Layer 2 of a small transformer language model trained on English Wikipedia (8 layers, counted from 0, width 96).
Take only the direct path to the model's output, skipping the later layers: a vector added to the residual stream pushes a token's score in proportion to its dot product with that token's output vector.

Output vectors of the tokens that the questions are about. A number n stands for (n - 500) times 0.0031.
"y": 393 315 363 453 444 537 461 479 355 355 588 402 648 568 614 468 624 340 460 456 536 497 479 613 438 456 544 329 139 363 434 380 513 569 383 447 317 358 434 475 533 421 475 353 517 641 563 659 307 860 538 620 493 425 580 540 375 524 261 552 560 539 365 672 326 540 315 552 486 616 426 594 276 385 580 537 363 512 436 569 540 522 472 533 484 565 279 476 559 334 543 451 705 452 622 579
"m": 343 526 400 477 485 490 616 469 588 400 475 468 545 618 578 409 225 597 518 563 467 311 455 386 520 460 396 439 556 365 491 379 356 654 695 264 352 422 620 421 464 426 573 484 452 539 709 422 397 568 568 521 497 308 613 480 242 369 545 526 393 465 560 556 733 695 337 466 455 407 437 534 490 530 697 466 546 462 221 364 639 342 596 406 648 542 469 182 612 463 412 788 594 460 494 584
"ent": 675 736 454 500 306 665 582 419 507 650 276 352 651 731 447 413 575 488 485 696 593 445 519 793 359 479 462 621 346 575 334 456 530 529 457 642 466 442 452 224 527 380 463 419 633 428 383 644 507 592 374 532 380 514 556 249 631 513 404 534 221 478 213 504 448 580 585 630 466 599 653 495 343 489 493 768 240 468 638 471 686 571 457 493 487 565 536 379 500 464 576 640 555 345 308 403
"ri": 411 575 427 506 584 576 399 289 681 341 492 547 590 550 392 579 725 454 263 470 468 369 438 503 356 552 274 570 632 366 332 450 477 507 409 534 570 496 662 439 661 483 628 548 494 561 625 650 568 545 294 331 629 406 605 433 681 456 479 634 566 536 470 630 517 572 342 475 302 380 441 515 314 212 752 368 318 229 468 490 610 523 563 667 606 382 596 326 466 622 276 651 667 299 380 520
"ch": 412 259 312 518 430 558 754 447 550 535 42 613 627 528 462 568 527 594 456 426 445 403 489 557 584 691 407 563 706 403 85 691 539 514 529 503 529 402 567 397 684 427 636 497 363 626 608 471 570 482 494 552 408 252 478 430 260 482 434 480 508 443 566 678 437 614 685 660 505 564 370 676 524 479 683 620 512 590 466 378 469 344 348 349 494 570 504 534 646 440 494 495 703 679 518 590
"all": 487 503 658 516 540 552 626 422 549 644 412 395 605 658 308 345 631 552 403 379 476 406 617 390 434 475 416 489 503 550 496 503 377 423 439 624 488 420 583 290 544 696 402 620 463 367 384 623 575 644 590 346 587 368 264 247 598 328 469 575 544 565 650 589 409 427 434 383 622 662 565 500 419 275 515 460 446 347 553 593 561 465 418 470 600 365 490 680 668 430 588 610 618 263 588 649
"ar": 428 437 602 471 446 381 442 494 495 541 482 359 522 583 550 545 511 337 413 418 709 444 637 371 338 556 515 463 410 327 573 368 505 629 461 720 442 546 385 346 460 589 430 497 612 362 616 548 424 494 576 493 614 592 423 272 536 400 524 656 430 552 480 500 435 582 484 383 406 609 522 340 489 404 583 590 536 375 492 328 781 532 487 525 595 603 377 455 638 600 617 566 591 418 478 521
"ly": 280 590 540 563 376 504 531 412 523 404 517 656 680 332 554 658 641 318 516 454 414 518 472 455 529 782 376 249 282 329 440 320 558 583 432 399 584 547 642 298 643 363 693 455 480 377 341 648 370 814 579 520 592 345 144 440 606 315 726 496 322 743 560 496 373 627 555 414 583 429 431 539 643 720 511 472 536 303 597 97 632 536 514 481 587 437 453 278 626 480 566 571 678 350 398 593
"re": 386 545 534 497 406 497 549 282 679 430 671 484 346 543 384 399 707 473 173 466 528 407 367 445 500 409 546 591 467 523 330 299 621 423 570 506 308 597 426 410 572 687 695 600 558 500 683 826 465 440 347 471 490 257 397 285 645 436 365 459 590 524 559 590 446 557 616 397 398 445 631 385 451 480 581 494 348 407 299 455 417 400 472 513 423 563 537 461 661 557 508 586 500 336 570 592
"se": 470 587 389 571 448 581 603 427 620 407 544 701 700 535 469 357 876 361 476 548 511 418 450 475 409 423 556 584 384 305 205 372 286 428 694 439 447 660 557 570 711 529 562 372 500 788 728 500 482 640 337 457 312 400 422 300 363 274 678 504 615 469 563 658 648 522 639 557 490 583 310 484 500 410 731 473 354 462 276 272 617 380 652 536 279 615 439 385 446 614 672 432 578 302 573 587
"th": 380 525 375 516 605 547 836 454 615 336 428 415 599 608 383 576 534 442 382 513 571 429 546 367 405 387 603 554 545 437 404 556 351 515 384 557 284 233 530 390 741 482 854 366 466 422 447 351 628 401 445 378 657 507 293 408 351 467 531 701 338 382 518 590 436 686 595 549 639 602 507 903 566 681 652 446 632 446 609 435 462 343 513 471 503 614 357 394 383 654 547 871 484 400 522 789
"ation": 594 451 520 523 284 519 544 484 418 543 571 307 521 360 507 389 757 494 241 741 647 451 568 538 477 451 500 493 415 539 540 338 475 740 621 667 569 484 823 490 496 545 592 519 461 552 845 541 630 451 575 593 355 474 189 404 429 254 803 640 568 715 320 394 489 418 404 737 397 521 638 601 704 685 594 370 247 465 562 510 942 358 344 575 609 622 578 511 504 425 454 560 565 512 681 364
"ess": 327 697 326 565 443 560 387 440 634 305 488 375 516 687 718 372 647 491 353 540 467 454 462 560 484 529 589 497 412 445 374 576 517 293 396 556 578 478 563 441 457 674 319 380 390 291 459 642 374 531 544 363 661 323 345 281 195 609 503 397 504 567 213 550 472 440 645 361 495 583 255 768 594 428 457 649 408 484 338 667 759 585 375 574 395 368 651 306 291 331 423 467 779 551 611 544
"ing": 281 702 482 503 404 500 484 565 476 479 421 523 624 720 555 698 532 669 459 667 569 453 518 669 442 414 362 425 558 420 307 377 255 631 500 731 549 443 617 465 485 510 612 599 330 195 707 555 570 552 348 355 545 547 450 554 455 451 759 454 697 446 292 694 456 460 390 696 346 474 500 545 555 653 377 459 380 543 410 387 526 592 425 402 392 510 475 448 660 341 432 423 617 354 574 487
"ember": 410 702 122 557 431 626 602 459 616 451 300 266 510 614 566 739 800 825 368 704 507 564 665 349 31 727 415 726 344 362 569 576 670 338 631 363 550 397 658 368 394 636 592 669 724 666 776 585 496 647 512 344 709 458 408 353 379 53 385 475 369 637 198 416 500 783 508 504 488 476 447 564 531 575 591 411 464 420 575 338 776 517 289 371 268 487 347 395 542 316 579 569 587 696 541 274
"w": 323 367 327 497 585 473 370 444 653 605 504 536 458 608 595 522 545 587 460 491 309 469 553 450 464 648 372 500 474 315 385 660 333 455 661 549 291 375 371 385 611 385 614 386 512 549 539 518 378 456 725 504 416 405 358 561 312 464 506 669 665 673 664 529 282 513 389 486 386 349 643 455 336 698 600 403 614 636 503 546 698 374 561 274 362 405 628 395 533 573 593 616 643 349 352 478
"ity": 543 685 423 529 301 596 681 399 438 627 473 492 566 455 433 271 456 671 405 656 620 693 443 756 584 609 200 533 144 487 303 306 631 548 567 610 552 560 691 474 767 296 667 359 332 316 566 653 443 826 658 398 320 427 98 344 461 289 546 730 350 373 297 357 410 673 642 474 682 586 525 611 678 339 666 469 358 375 496 408 853 340 414 430 619 667 534 592 463 582 421 400 494 509 572 622
"ot": 486 336 464 491 532 537 663 525 369 347 403 427 677 561 273 619 743 420 412 494 640 418 607 298 505 384 437 449 431 601 603 503 500 405 490 550 461 563 511 414 462 387 238 409 730 626 711 617 560 474 365 234 486 338 424 451 658 549 350 546 663 422 368 511 473 447 563 427 440 522 572 610 655 683 551 390 460 492 339 336 767 484 459 674 458 397 258 483 305 504 386 563 683 381 617 699
"her": 444 496 525 534 525 485 622 334 394 684 399 553 722 482 340 434 735 513 475 721 521 568 573 588 298 878 672 293 374 303 303 586 511 464 602 715 670 400 788 417 517 609 362 653 493 508 589 425 447 647 424 168 322 571 403 384 385 514 277 493 625 569 697 430 557 693 455 694 453 522 457 551 289 418 684 543 414 425 465 346 681 308 444 652 379 635 337 488 560 317 453 474 785 580 337 431
"he": 557 385 676 500 458 537 488 360 409 592 436 420 515 508 516 451 632 566 489 610 431 497 460 652 384 620 519 530 362 276 401 560 549 649 700 497 559 302 653 228 610 366 543 578 453 413 569 334 547 619 406 329 332 517 374 405 615 494 404 407 553 400 575 471 298 497 646 651 342 750 535 439 486 396 640 637 696 520 282 396 609 369 380 507 418 644 542 311 507 309 370 677 714 357 385 759
"ary": 314 445 326 566 429 488 594 538 694 667 294 449 459 629 455 519 627 503 157 483 739 737 546 476 377 516 517 563 392 296 794 415 645 508 602 712 527 483 463 313 531 625 627 480 651 296 737 418 531 657 693 356 536 632 67 312 321 283 541 457 510 697 568 517 669 795 659 209 391 500 783 541 610 407 321 459 425 376 555 335 814 500 384 374 374 535 405 440 477 413 469 479 847 557 500 511
"iv": 263 563 445 510 352 537 667 492 236 546 475 566 513 473 493 525 755 588 565 602 591 437 631 604 401 538 406 268 682 462 332 329 672 391 705 614 295 621 692 510 571 456 456 384 355 268 636 658 507 430 464 278 553 496 326 168 556 391 334 496 374 673 257 536 441 474 387 496 802 655 606 711 618 561 564 441 381 266 438 500 654 468 304 318 453 408 628 333 504 500 311 410 393 318 386 664
";": 283 565 465 502 701 550 561 525 479 448 471 382 467 359 500 468 545 683 469 505 474 716 550 466 468 600 526 542 379 564 441 612 475 601 675 459 668 557 448 473 465 546 433 463 649 479 428 647 536 509 646 588 613 444 573 481 314 495 500 576 613 511 558 590 518 578 525 627 654 657 444 609 598 463 424 537 368 488 519 533 472 384 596 518 500 556 486 460 654 522 405 632 507 281 464 522
"ak": 318 433 361 500 598 515 457 448 384 473 429 627 560 637 497 500 484 474 429 549 469 454 562 316 343 714 537 348 427 364 431 569 349 442 640 588 583 458 455 367 599 554 516 497 471 546 733 647 633 359 608 333 612 443 349 646 627 114 508 593 403 588 492 590 454 381 485 500 411 491 597 665 588 167 454 566 515 311 432 521 879 488 290 558 524 255 506 475 473 516 508 348 681 650 548 544
"el": 567 548 542 497 503 522 591 429 325 688 535 506 493 573 378 613 402 484 314 475 417 763 480 529 271 513 286 398 565 352 343 366 346 416 415 494 466 577 373 325 300 733 415 561 566 582 500 719 396 619 473 347 390 447 368 313 590 535 393 559 535 382 429 524 373 557 434 586 535 434 536 595 386 651 542 641 458 552 386 536 705 717 422 280 408 601 240 519 538 443 506 496 642 535 425 512

Each question shows what one neuron of this layer's MLP adds at an activation of 1. A number n stands for (n - 500) times 0.00078.

n113: 575 520 190 503 512 433 353 494 411 556 222 368 549 649 615 471 628 511 431 492 605 426 369 556 577 350 574 591 554 418 455 650 591 599 765 518 549 266 495 508 470 246 498 652 513 429 312 266 682 336 284 515 391 417 465 305 552 298 457 284 581 502 704 513 753 489 469 542 406 473 558 584 513 462 443 513 650 513 393 376 580 484 456 511 399 726 605 408 505 366 383 333 368 580 501 643
Which three tokens does it push up most, strongest first? "he", "ch", "ary"

n227: 710 513 509 534 485 467 612 506 535 351 365 173 424 427 521 544 281 455 716 539 660 597 457 482 618 357 629 420 429 354 317 353 328 462 364 532 359 393 533 706 584 455 550 560 379 266 537 538 493 537 492 495 531 544 359 506 466 389 505 350 438 418 331 891 469 365 314 473 565 655 517 514 700 383 426 475 595 282 428 543 604 458 569 457 423 429 422 493 446 712 473 580 398 423 517 506
Which of these tokens does it push down most? "her"

n67: 694 403 666 557 354 656 517 565 366 388 577 517 406 626 200 394 612 300 639 446 337 474 342 550 615 418 433 708 601 359 645 570 563 368 590 556 522 482 391 531 373 598 492 489 442 474 817 660 328 386 473 512 555 405 648 500 783 342 392 616 424 582 294 428 392 594 466 452 379 321 425 510 425 599 455 645 376 446 566 447 620 530 402 404 645 352 557 404 444 329 696 543 352 306 256 387
Which of these tokens does it push up most? "ent"

n73: 604 573 701 381 366 523 506 585 491 434 503 427 560 461 544 651 528 520 488 609 594 495 139 464 618 825 511 533 480 477 559 400 656 464 447 467 745 489 644 287 417 636 197 415 405 578 509 410 505 528 583 433 455 459 710 492 587 404 426 403 588 609 793 389 475 590 476 514 424 473 377 195 503 542 489 569 613 559 397 419 584 607 491 670 498 588 401 468 632 292 369 415 715 401 521 557
Which two tokens does it push up most, strongest first? "her", "he"

n161: 461 588 488 189 485 406 457 435 588 437 708 588 507 599 432 511 525 214 385 453 569 382 654 505 502 551 568 575 561 549 412 498 451 442 353 341 668 676 597 410 401 540 459 442 554 473 509 453 516 435 397 606 393 621 512 429 647 639 420 346 346 649 478 554 504 470 384 687 415 523 571 462 425 431 478 313 572 711 516 399 415 220 537 550 473 482 581 526 552 575 356 347 443 614 492 544
Which of these tokens does it push down most? "ity"

n250: 445 560 578 469 504 404 579 657 538 604 517 635 557 707 537 485 277 538 317 526 472 655 515 540 466 311 500 416 631 515 341 505 541 698 645 481 326 722 706 430 601 429 468 478 449 647 559 373 627 701 609 580 385 670 547 589 358 390 643 691 708 383 651 661 463 636 688 583 520 424 388 562 640 404 669 717 768 523 674 458 623 409 338 403 689 518 617 529 564 513 416 386 717 543 455 569
Which of these tokens does it push up most? "ch"

n117: 566 512 567 517 267 668 522 540 602 438 652 530 314 413 506 572 387 449 543 558 581 335 307 300 458 689 407 566 293 509 761 706 578 337 520 551 426 418 512 416 697 574 582 510 466 640 405 539 590 461 721 465 410 452 504 472 413 596 570 658 786 551 457 414 642 574 519 534 592 604 533 466 502 488 578 464 383 643 433 525 482 270 590 422 550 709 510 293 446 375 701 601 681 547 492 561
Which of these tokens does it push up most? "w"

n230: 559 261 511 494 338 700 421 521 630 463 415 453 314 536 524 630 542 645 410 461 740 491 598 544 374 491 569 678 717 184 486 263 603 394 468 429 552 550 549 507 389 358 469 451 503 510 523 495 633 574 265 416 483 448 435 513 503 375 498 500 566 355 496 551 387 462 383 684 380 535 717 441 730 459 321 457 384 597 583 399 368 538 613 582 506 446 441 532 617 258 195 397 328 366 750 430
Which of these tokens does it push down most? "w"

n103: 511 112 829 640 597 368 344 497 489 503 426 502 320 551 501 282 634 558 424 544 494 594 473 410 472 789 533 444 565 301 442 491 725 584 620 500 444 406 681 486 518 458 704 473 694 583 398 532 507 636 391 394 625 435 586 428 411 593 475 519 725 508 523 572 577 681 613 561 519 476 402 629 612 414 460 419 566 649 626 578 637 382 430 315 563 600 322 494 460 579 279 400 355 558 585 419
Which of these tokens does it push up most? "her"

n191: 520 705 458 452 632 598 558 700 619 696 277 381 595 391 359 368 514 536 604 429 654 488 544 603 501 572 395 399 615 253 337 618 472 413 335 396 695 469 441 524 706 373 486 594 560 413 118 442 654 403 552 510 337 387 257 435 565 568 415 464 516 442 520 575 524 797 619 444 586 632 616 474 617 346 769 540 535 575 441 502 474 496 615 472 454 517 621 556 684 561 611 449 496 582 299 431
Which of these tokens does it push up most? "ch"

n240: 348 370 598 394 553 490 403 630 402 564 617 427 794 423 445 437 367 609 637 483 455 482 382 494 442 426 302 208 545 504 482 556 530 453 394 299 521 519 330 523 479 415 566 433 383 267 539 473 547 536 637 405 393 569 331 498 445 504 579 455 577 376 364 408 783 700 335 414 576 376 400 468 678 560 368 498 416 614 525 286 370 525 603 397 367 439 402 247 516 375 722 512 393 392 455 629
Which of these tokens does it push up most? "ly"

n47: 566 453 498 467 483 451 519 493 590 629 538 484 415 288 234 465 588 541 362 517 497 548 737 514 677 592 333 660 443 272 548 572 383 577 369 268 534 534 651 468 539 513 578 694 644 584 479 619 687 324 354 329 558 462 205 568 474 642 351 505 536 607 311 428 464 367 543 345 393 422 450 563 537 458 319 353 539 566 746 486 550 591 331 630 417 490 605 416 698 450 512 584 527 593 521 618
Which of these tokens does it push up most? "ember"

n165: 600 625 554 516 367 661 645 682 503 642 607 479 595 326 527 470 535 475 507 444 541 391 598 504 443 460 353 387 466 577 651 691 440 401 417 429 355 760 382 392 397 520 484 505 289 741 405 487 424 474 366 422 582 507 609 421 629 553 382 642 644 723 712 389 556 526 537 280 588 525 610 476 360 637 364 562 188 506 306 401 603 726 412 476 591 504 438 618 664 367 606 579 360 409 292 521
Which two tokens does it push up most, strongest first? "el", "all"

n215: 377 612 225 486 506 456 520 393 596 445 772 603 685 491 427 648 475 429 659 624 343 463 420 631 111 554 364 584 498 364 580 364 510 478 429 386 325 687 646 505 355 316 301 361 815 518 501 404 534 568 461 469 459 749 621 310 508 476 665 622 633 372 531 676 245 471 559 505 528 604 431 532 687 361 580 535 592 395 347 705 418 524 510 400 452 504 694 335 425 813 589 589 692 409 502 568
Which two tokens does it push up most, strongest first? "se", "ri"

n59: 472 527 378 322 613 379 402 398 471 810 687 592 588 519 476 361 612 548 536 524 607 342 401 507 424 574 307 342 483 506 257 410 374 238 478 694 352 299 471 537 403 572 512 408 302 399 612 541 348 671 439 483 579 315 569 278 700 655 725 489 549 597 475 521 507 587 456 454 409 487 446 519 426 427 364 480 651 251 532 438 455 523 433 272 319 407 367 584 748 494 648 549 700 586 455 439
Which of these tokens does it push down most? ";"

n209: 568 638 534 637 581 468 471 668 507 354 363 531 617 463 459 469 482 397 594 376 931 626 566 545 426 423 387 498 449 705 479 462 456 588 500 399 390 345 378 420 705 342 577 505 608 423 324 343 574 531 228 496 615 498 366 423 502 433 445 334 504 492 554 482 680 474 620 489 469 384 427 472 518 536 546 429 646 439 513 372 548 527 459 133 473 531 540 463 392 476 491 698 447 401 524 308
Which of these tokens does it push up most? "th"

n34: 559 755 554 281 634 501 594 554 382 404 513 631 581 326 513 767 434 486 667 410 438 420 544 534 355 411 519 428 523 447 553 578 427 426 329 330 384 724 510 601 678 497 438 611 493 552 498 573 530 665 430 521 638 418 427 573 706 602 340 398 528 738 344 658 794 613 547 778 491 435 681 509 315 447 669 593 366 583 479 604 198 469 559 648 641 369 673 492 458 450 485 374 613 390 561 648
Which two tokens does it push up most, strongest first? "ri", "y"

n5: 428 410 514 435 713 346 597 388 548 412 713 570 414 446 366 433 517 612 372 649 388 417 517 537 601 462 278 639 660 567 437 352 645 449 561 468 347 414 604 588 508 731 562 481 511 391 586 479 553 585 523 494 448 739 474 474 591 636 770 454 569 500 726 521 711 439 446 400 647 297 642 477 668 482 398 343 497 739 502 278 567 418 401 540 495 580 552 466 539 441 550 479 392 454 387 502
Which of these tokens does it push up most? "re"

n190: 277 461 429 606 476 517 484 500 610 655 437 434 382 633 354 633 541 489 343 550 493 603 535 621 356 299 459 357 499 589 542 325 596 491 731 522 308 429 652 171 571 544 602 647 326 672 634 359 409 289 692 371 567 590 478 569 539 711 289 374 367 677 506 493 566 635 636 521 398 321 545 467 273 461 649 697 540 449 413 479 496 679 432 271 456 550 492 420 474 431 552 456 593 649 599 651
Which of these tokens does it push down most? ";"

n217: 395 400 689 545 540 525 722 685 700 403 559 516 622 262 642 542 526 379 359 254 410 510 390 632 528 361 605 638 546 256 679 477 348 632 473 308 528 408 517 508 358 533 373 519 589 312 450 367 438 626 495 505 565 482 637 652 368 544 500 477 660 487 414 523 414 544 527 371 451 573 411 283 315 609 365 439 398 621 544 704 470 414 550 708 462 410 401 595 560 452 323 470 365 402 475 574
Which two tokens does it push up most, strongest first? "y", ";"

n7: 424 688 324 414 388 371 442 393 604 500 717 407 456 533 536 587 583 531 582 670 562 648 365 664 497 455 383 616 356 118 637 586 604 553 454 437 416 518 480 442 526 691 218 764 713 466 448 603 493 556 630 451 327 542 541 587 340 573 483 564 475 480 489 505 464 641 591 491 381 563 572 413 557 770 394 183 587 392 605 656 455 467 606 631 471 492 566 251 613 179 537 513 519 380 489 455
Which of these tokens does it push down most? "ch"

n99: 543 260 547 649 454 397 629 742 486 608 408 508 286 645 597 686 339 478 383 551 523 613 387 663 591 492 562 412 428 658 608 556 354 598 433 184 503 395 480 541 348 573 488 398 452 707 558 425 795 419 500 439 463 489 473 434 848 378 459 523 331 633 462 532 493 694 656 516 461 230 503 433 460 561 447 607 278 439 477 633 439 333 850 513 568 530 565 376 582 596 540 464 563 512 475 227
Which of these tokens does it push up most? "ent"

n126: 512 207 482 457 503 534 445 273 501 460 378 307 636 617 314 642 527 412 476 567 538 455 515 684 614 645 691 646 479 642 522 439 394 643 352 490 516 307 442 574 463 619 366 530 493 458 460 315 581 763 515 324 787 590 563 540 662 695 281 788 514 525 317 465 448 517 353 500 487 551 805 560 418 630 410 387 536 563 236 495 526 440 498 409 617 647 436 466 477 455 412 317 452 485 269 559
Which of these tokens does it push down most? "se"

n188: 559 530 413 482 475 439 476 473 472 618 417 546 436 582 533 200 573 396 532 356 618 592 538 551 371 274 463 403 358 402 566 677 525 717 260 443 589 489 401 556 480 542 567 422 311 551 310 426 623 439 332 624 717 450 541 362 471 629 417 478 564 645 439 635 566 472 404 613 410 249 518 505 685 511 320 376 417 529 405 585 353 505 532 407 419 409 702 620 570 552 424 329 594 519 576 564
Which of these tokens does it push up most? "ess"

n159: 528 607 745 675 412 698 522 427 434 515 607 681 365 375 614 474 448 399 374 447 524 679 443 606 557 426 370 396 333 557 378 477 417 412 386 430 606 439 449 635 550 487 516 360 367 436 624 527 691 352 591 514 508 663 419 590 694 361 536 623 461 227 435 402 446 866 291 515 578 103 473 473 688 561 336 387 417 474 316 474 339 642 582 491 292 548 506 455 434 453 353 476 537 577 433 372
Which of these tokens does it push down most? "all"

n147: 345 305 535 547 470 238 434 602 304 428 530 386 408 379 595 339 424 366 585 339 442 508 338 646 626 554 360 516 681 705 529 232 628 602 448 559 670 172 582 509 488 448 620 429 431 421 444 558 366 557 533 532 351 565 488 641 436 577 454 327 578 506 356 469 377 563 472 631 452 251 509 566 502 591 490 589 522 202 611 382 568 254 769 459 566 483 463 397 519 595 468 418 325 530 335 571
Which of these tokens does it push up most? "ly"

n212: 471 407 381 564 465 331 598 648 466 425 443 674 580 323 598 729 267 456 560 431 733 331 484 505 470 373 337 496 239 565 533 484 475 679 404 550 637 337 527 504 472 732 589 511 634 469 432 603 434 554 636 518 509 523 521 549 313 827 558 465 468 496 525 480 352 556 454 654 684 464 588 372 666 625 337 559 533 511 359 547 437 402 421 326 522 604 404 562 443 533 516 360 319 291 414 542
Which of these tokens does it push down most? "ri"

n249: 491 388 769 643 448 616 377 440 472 617 506 435 381 566 556 571 357 516 511 617 503 636 337 411 488 425 333 379 639 510 550 576 251 290 453 374 507 712 273 459 332 400 474 518 508 613 504 544 502 792 610 612 390 495 485 549 739 404 531 747 532 259 574 542 369 518 399 372 593 242 442 367 299 540 479 531 694 767 514 453 527 441 444 397 510 714 517 468 545 618 522 571 563 474 501 536
Which two tokens does it push up most, strongest first? "el", "w"

n141: 376 497 295 440 444 370 622 360 478 407 488 486 468 459 596 701 468 571 356 334 762 597 352 511 596 527 361 512 592 415 589 580 496 487 549 602 363 488 587 596 572 518 591 464 522 676 573 588 700 455 471 290 374 366 514 300 570 495 517 337 651 457 422 515 575 376 445 466 635 568 557 623 434 84 566 582 565 279 676 469 497 554 723 468 429 458 660 328 460 688 498 464 527 558 683 422
Which of these tokens does it push up most? "ri"

n180: 693 560 404 568 488 589 436 496 370 434 496 462 366 515 720 474 531 626 434 567 657 371 331 621 240 558 687 485 516 358 647 458 429 347 489 486 489 350 505 544 516 384 489 582 664 521 334 576 484 389 347 324 507 445 587 589 638 424 533 546 417 606 466 326 576 636 402 238 616 530 207 544 476 469 319 460 506 658 656 297 406 472 551 543 388 508 477 580 560 539 394 671 541 509 456 371
Which of these tokens does it push down most? "ch"

n122: 685 487 598 602 480 571 481 626 700 430 418 668 495 748 562 587 580 334 504 450 524 526 580 571 586 561 679 564 552 613 519 586 587 714 329 719 641 276 548 547 637 479 551 668 625 274 525 461 550 391 417 398 488 380 466 526 508 604 585 369 721 467 519 404 503 587 514 481 554 577 378 305 598 460 484 604 474 648 322 494 335 422 639 419 490 563 556 296 736 410 707 560 451 513 509 323
Which of these tokens does it push up most? "ing"

n116: 529 490 527 607 534 632 485 442 397 558 541 322 531 517 524 515 360 506 449 574 505 781 567 346 691 420 442 450 497 597 445 635 548 517 477 568 491 476 473 456 393 363 647 597 274 344 574 614 464 568 397 502 497 481 273 435 367 656 596 366 235 372 608 263 628 279 530 391 517 489 499 585 372 337 484 540 458 234 376 565 398 704 251 402 661 445 635 492 671 527 271 599 450 460 371 779
Which of these tokens does it push up most? "ity"

n28: 370 694 437 314 433 362 326 532 498 536 569 682 403 516 610 358 411 471 452 418 527 519 567 408 677 724 431 307 467 524 534 437 455 439 466 666 451 353 513 614 433 471 380 452 324 496 348 631 546 539 372 480 336 357 475 625 705 667 398 362 466 420 665 491 514 584 536 769 373 372 442 620 427 421 501 357 348 413 660 646 340 443 651 646 413 508 434 521 657 612 350 339 559 611 395 500
Which of these tokens does it push up most? "her"

n21: 290 437 547 669 580 395 392 353 462 424 300 336 789 548 398 535 699 505 629 427 678 674 762 441 462 572 487 586 624 427 469 328 503 532 570 656 409 596 674 323 490 454 388 693 503 333 631 316 534 503 539 426 476 685 335 499 382 599 664 248 579 496 555 705 529 443 419 362 293 645 462 551 461 346 604 427 584 665 579 376 685 376 697 495 545 537 547 391 639 649 510 489 366 488 564 605
Which of these tokens does it push up most? "ary"

n17: 615 408 542 344 493 495 648 478 489 349 476 413 566 599 240 551 428 660 356 527 477 225 691 360 423 441 469 426 359 518 473 535 381 434 454 421 413 650 392 543 574 651 661 448 777 530 359 392 512 490 574 501 587 589 356 353 574 388 536 437 137 363 713 552 603 436 544 408 606 466 572 462 633 460 424 515 680 626 462 645 444 595 689 576 478 586 363 606 555 608 486 384 379 381 666 452
Which two tokens does it push up most, strongest first? "th", "all"

n213: 456 621 303 469 684 334 690 716 498 772 403 514 713 612 469 471 558 538 515 514 407 441 595 546 711 352 728 534 405 570 582 776 680 504 277 423 717 371 610 388 476 514 575 253 602 357 433 416 519 687 355 385 618 399 206 537 628 367 496 621 499 410 756 304 483 467 402 582 582 551 458 585 459 629 604 597 438 605 440 575 756 423 478 430 617 328 607 470 582 463 370 360 506 494 724 505
Which of these tokens does it push down most? "re"

n168: 529 419 533 394 535 547 411 579 578 701 451 464 482 322 381 664 384 582 447 546 592 429 667 319 353 383 458 324 570 413 361 301 499 461 532 513 475 596 525 457 608 524 471 465 640 463 556 559 610 360 750 599 706 583 514 426 547 300 494 415 525 491 504 470 363 492 536 551 498 779 735 511 460 442 548 629 188 293 552 472 661 241 350 450 465 654 511 595 466 332 323 614 523 493 595 427
Which of these tokens does it push up most? "ation"

n173: 489 583 589 607 463 320 508 523 477 705 698 281 565 551 551 581 347 381 416 534 417 497 272 508 433 338 266 385 577 445 457 447 325 700 505 457 648 605 470 533 383 683 588 339 392 624 657 248 569 514 605 635 689 448 614 431 537 580 475 382 748 496 264 580 482 341 364 277 509 325 558 416 466 627 519 600 255 341 437 536 602 547 370 391 455 645 464 590 455 517 537 585 674 606 400 521
Which of these tokens does it push up most? "el"

n65: 461 453 588 541 348 506 527 502 609 516 491 371 621 387 570 722 742 490 579 412 401 623 531 381 591 469 562 772 406 652 523 355 564 212 399 561 509 629 333 393 489 556 339 519 464 519 471 542 360 562 454 537 184 583 717 407 520 679 405 358 394 500 579 497 382 611 569 352 574 437 429 484 401 542 601 632 542 410 377 479 504 319 395 591 495 469 405 576 784 604 590 731 761 627 501 677
Which of these tokens does it push up most? "re"

n223: 472 626 442 494 673 432 512 322 831 652 474 732 529 473 551 650 303 758 503 436 540 685 612 487 552 391 273 597 445 546 588 510 264 704 563 374 496 585 395 507 630 539 386 828 503 326 591 621 596 463 742 579 483 540 465 521 352 393 624 509 298 452 308 625 607 353 578 574 402 618 343 638 610 608 422 444 643 562 373 372 473 501 332 528 405 451 562 484 569 357 622 445 430 464 509 657
Which of these tokens does it push up most? "ing"